Layer 5 of a small transformer language model trained on English Wikipedia (11 layers, counted from 0, width 96). Numbers have three digits each and are written without spaces.
A neuron's activation on a vector x is ReLU(gate . x) times (in . x), where the dot is the dot product.
The model reads these tokens: "ment" " and" " w" "eb" " l" "in" "k" "s" " and" " pr" "in" "ted" " res" "our"

The vector x that enters this layer's MLP at each token. A number n stands for (n - 500) times 0.0067.
0 "ment": 631638310647567448151499421454552362626344434455473494451329419350682291402528523456564620596721724359581480519370380597409368368718585555437589406578547316359599427331356769272509565542840502491356593656647456406434344712631656651492888641415478436218297613639686370559498238487418346644
1 " and": 611629413481531417273674386447619325542339467378308473301330486395709537384587450476348716413664497483429604566278710667307316222398655868627706507494518455451648409488476696380383476489673409851423443612201499560670489757638570520592899565378474340318275644383502552398335254444590559695
2 " w": 381473398375704286356445202506482406669348594433301433660460568446822469464646510444433803498580614325474617548570452580381402229249530818640685572524439433478466440617434627288576483461618448777420486765499521315740315752573699618548665537368397314333728188218511402413495469522541374659
3 "eb": 359355350131664394330617471480621456599399459598122804580445582531556672331532489450700735655723506238440522457526356469538444597401495711697732377604465632355512432430480341402650483461703450475599481697548285509748312558558569381499641845326400621320429409402658290452196271501846569587
4 " l": 442625485213709238215202260460448411536461558614225404667678626475756393355493504487309736618569529215433471531353496585339467482385556764623644682447557495572313580681451608424445457484651536719407470605484532453697315699427735544574842743351359433279623540266595438369420500662464545309
5 "in": 494797501191711522368419335365417642528463434373303688527470575440473660432596436355535774594439619436528450451311386421363393803387449590618845637531316440409479448372818361468473409718681692488278317526406073627738337843539606454433630690445388416376534748401639405253466497617653508482
6 "k": 499642493230627567487440486307556415725493513364217577534429486440431459403607638621454705526570537437417613326535484443506490316416474683743977823468267538279513413390673612460424476662766433553380531517417284299793294777549461241374784760299403472384455611291681526384525556545523308404
7 "s": 394619595451701367423458240526471474617374537512470579404351461424373477632508623542445703343565618504588394313351655388523350316409617836727819609497225399462509435211529632348530497862681490533228401537505468690841448604562479420442931660546647538261488269311620376207535435569602469355
8 " and": 574580526506521573306561558407586289577364453355190503287338485399707492369478449549329744458628519444446469572400689679444224278489763827735689487407533499478626356410526731441359471450600351903421471585177485572714444751536553570619807696401519338261362533312522493392409222461620601652
9 " pr": 327612300449739396107599383649391623644347614413317739572543524449775409405377604389627716496380538304576526570314573528248418466470408641589635703459795571614496423548597582484454704669526366759202523652289355508521391614592669486345763606319393208226340464532427557382378580588575516293
10 "in": 611806414416692599044538381368526696580465441395301680497396438476543781462582611401564658603372698315586497467348292393207521603305350660522738609608357525513364411358839485434427468674558791620379364603447193534603520627538552316405576592524406141312485823416503606254350474664444483559
11 "ted": 594632422526655566306567421387587374667395482310176890475363389478483628608616594411555489586410551508527482485456228533412399250385328827527887588420301500302411349466554789211482580556620661597528582761376529363777523496547399443607747679503439091330523614544472621386303233653354508682
12 " res": 514559395667639290180563138574480561593560464502322693349402467591571408500643637401546675491441662314737372579387620539268487529364539888586530587543610455811554370572347764420533538677562530700316372679391444254551444549533698429499689592546354193213340321375706248354342584593574351371
13 "our": 481550416466584431272571453391549626614553509492325831430240447460734719525552599368334566540470573399742412457518505292131683480473518671468485491510511481454341381598437647271486423520630613669554307562353280618590329660561576493497888777475836327125541511591454660347275488573608391246

Each question shows the input weights of one neuron of the MLP. A number n stands for (n - 500) times 0.0013.

n245 gate: 477570382772564531577536561552345321439667387380547672467567366463552461577521500620404732409461388503517642572325473434537366421500562433236549633395540472497396356404435493733361610456601597490535619503604590529074597510487484385541319543455370365449438675441623564583594435454407362652
n245 in: 524652486521603601524544433334637531417583348577549356383694408549373365577425396459407328265517683683422428625480413660224504411533500476486579465417510641513415455438554614504726362545622364309527475585558291764635637503605735534444401202403483503436446702588618462493628587554553408500
It fires most on token 0 "ment"

n184 gate: 563675507639553535585644514293427550303552369421507570215577322500607536595417520567346472633477107545586605579378439341578573327513582453552539383383592672503342340624451672714697537453454392454539558470549506656552468708411513487486388487556333551579336477431425341547608494651513407484
n184 in: 557352434392290738205487469563660517516571392579666430477577507554604513446278542574564549677546353552627651388599611526578528410354559581604525641599191558484510409487487628574397641500460293670585606527493658467420588668415435473668580363542507643234566550382506574483418359619362437398
Its two highest activations, in order, are on tokens 8 " and", 1 " and"

n14 gate: 340410411545336661393475372554369375416366532434377551703516674490522613451523478429385560448424598543250328551598396446529407450527440575374419385354666589518440340324566516678506574565282685434444543510620509372477700458491422484658491606519481497666591631516458695300679596705435510503
n14 in: 375442490383199577424417361577537463589355794553383585411579617634586430697394527551500482535487611563375393577588431433597465567548316479577586409364431568299420319330570373607341538597483472639437865561463454523542715432490380561709585412470507494518463625567250685442679554604493473591
Its two highest activations, in order, are on tokens 11 "ted", 10 "in"

n234 gate: 464524574433459483273418485441432653436471527319597437536452668518343523376593681491623531415414567491528572485388385538476531491534264503255494577525424546517621539617521280607473623367603512494413512390582514552491459599550351215546577500649623642438544435641545388710401418624437533466
n234 in: 457599425567504538427487614425395576478615507487517474282560601437625329363585519421612373372559638551382721568311500344627575500603487670350628534667460381450406546296516470676405441283471580497334692575448440593394372503642558356605494664439574469327584379374344606711474553623310679535
It fires most on token 10 "in"

n226 gate: 335546674600457558307374619724518482509393379608556383534556600575482479360567428414657564660530381535349542533565577546459462745620424528478536576487466532482488593512593698542325540544645724371333569491557384634545503660654617494645335598533476576490485359337491503657359549373459585491
n226 in: 441469401302599574664457481472497553446745509473349354581603601588488445437535579553441448471448513430599533420443393728595232420373252481329392593507497387304598483475482569552522640617552560549512503343567545355410473500534652389236664624491341630526653475585352418478594488534542577441
It fires most on token 4 " l"

n357 gate: 623423583449312500439356391543537567448435403405672567647406549402386337591663412339370476367265548401401629392388517385575690521418526659289475531634449519567700507480638507524653527446549524536581541699638481455255682286487604331674519480523549611300575444356385517577490462645706427605
n357 in: 370503507413379425573429668507548517334427538530263431562614605538624604476739366410531522651572612567662417578207379643640468386392402688450464475515364454516547437448480559626613438361595444648380599391232510567475423593230487350539526462735406702312372267601545465566403655561550599470
Its two highest activations, in order, are on tokens 12 " res", 2 " w"

n89 gate: 576574462676503581488465530523491509580286577431521535385527567429417399488451362459526485461331578246467654651373559584356509530531465488372485564572488601655578497688789450537385450548630256569394470626677611371320534529480540412431424576463370595430503526514421506500460561689568561435
n89 in: 580526570591514539345472334579653385413593452403600452551436525665537350409377534551305600405462484490611694431650429408360560447767610448354594556520669546622340767570472294627446641383516477344537634475535417366437500452399619383461607452313472491315494319563565532532503371695454516405
On which token does it fire most, and how strongly? 9 " pr", at about 4.1

n259 gate: 428546299536479475563273244529429660412351425561470389588497506579468663454334605415392323490561480379587421513581319619447510433584667437544346648534364494506574443630602438616402471457510497424563493438539560522432484471343519361704625578714631472527353594596199658412733334609469542581
n259 in: 713414575545390441597591370422353428393330476530521500510493195264510537552482470659472572496517690444493612453464656633451568600418392472425518588373559677411791455493689691630435414643608416466617525398517460343721533293385671480292441431470395542507756733615391521507349571507497609405
It fires most on token 10 "in"

n308 gate: 535437528519302362439713561488582462558424674633408462352494525299515194442395537557443362474522342620455586584533475344526431497533531433340586604616366476777550490443404513576547500542503529509442494578395667408556466528757482397313500648568614569617339350246474484611589586438412544521
n308 in: 256657361416385512677403617478373452552454471575506452334641560523435463587477478513436384490604738699507343773561333601571460668482525474487610670581552609418390569322438442603386624529431474618253549311519365553566621529622512431591588690512491551375422462500586500423578374676457554591
On which token does it fire most, and how strongly? 7 "s", at about 1.4

n188 gate: 714427578411387514463571358405629440520418421660540364542375548448338317518560556349554484355590565553488582426457533560583315512397559637588370388628439506653595448373405753465358524491476466553477451557467631620416565500420397419438335762500512729603613443420416552676456466417538587500
n188 in: 603573500335419535460464321775520447542497463555540477350306572517561370419521669507636535229484514456337486412475497510483400582550624285624524387493486583427716558374588711476778200571631483416474432549307449616397558374477500365687338464568611695503474517542485487557646316474510493608
On which token does it fire most, and how strongly? 7 "s", at about 1.2

n145 gate: 360469472453590684443647516316705456415521525576535749522450525648388326500574390525491451580522605545506477552416302404468636587760700405581507478391510583512448409625359403621385397358460355421509599680457301612510576406408588568554530363360378456487540500286587418610439576604563534521
n145 in: 353483647329423493500571528490432576284583140409243473490289459615500463598632366424593468553630623549578558632497535347531575543281605357571699398489556533513683593510331458669654603354371396594553479541781507564625463386388651497592599469503426523621601582436529354631409461283656585378
It fires most on token 3 "eb"

n49 gate: 428586513628423629372627413394651541598390592429506289566484503321586392404585448399472404513553400458613606447512522597394579631557441171526663623603323500458382455674438602646264500548500580605448646312488497350418568345562583650442464497503450635526395544646429500275512378640473569618
n49 in: 266549414560732408476710528571435593460433326338346590420500442392547595535306510521590572683572299663337471507430573462328475382477517559672533496507535576427361541514480712667583445556439580244500412294497490513418544538476348534369480338514541651222639682429584458545497675350803654602
On which token does it fire most, and how strongly? 10 "in", at about 0.72

n135 gate: 269379436494362482412282541384568624527533584418459556550640497497542627578436612466574577475598396567551571500571338656620644618468476503314503643595459397379670420451646503390377550403597503271425617472500458632356599664424391331598479485572603509385512411500431472351600671658333319482
n135 in: 488374485491425486530409807523433512559633579434488640509456367547565351503524463532398604363349482422431479471578441639420624769420537444521417455589438461550371462704503494580550356530526627642523584451537308315400344538388500584518388643403509445452520642609473373497366533523528346321
It fires most on token 5 "in"

n178 gate: 575304484536417540549468543695439728336386438745286412406690417415589455408422462445539602546374317707473527535472464506368497440577471493540377647476559649528455260510404588537545617418644368484560357497532450778591528536548618519527382617360541651550494519455455536565344650366622564230
n178 in: 567614280517379624585339394487687661399523426402391533342672619554425388531500582423584353524357394682603602533355561590309618549570497700653412703599520506606507667480329547574580443473645663474419531523556691526653448597487516497222449557654454402431148423358497632500451484437423570455
It fires most on token 9 " pr"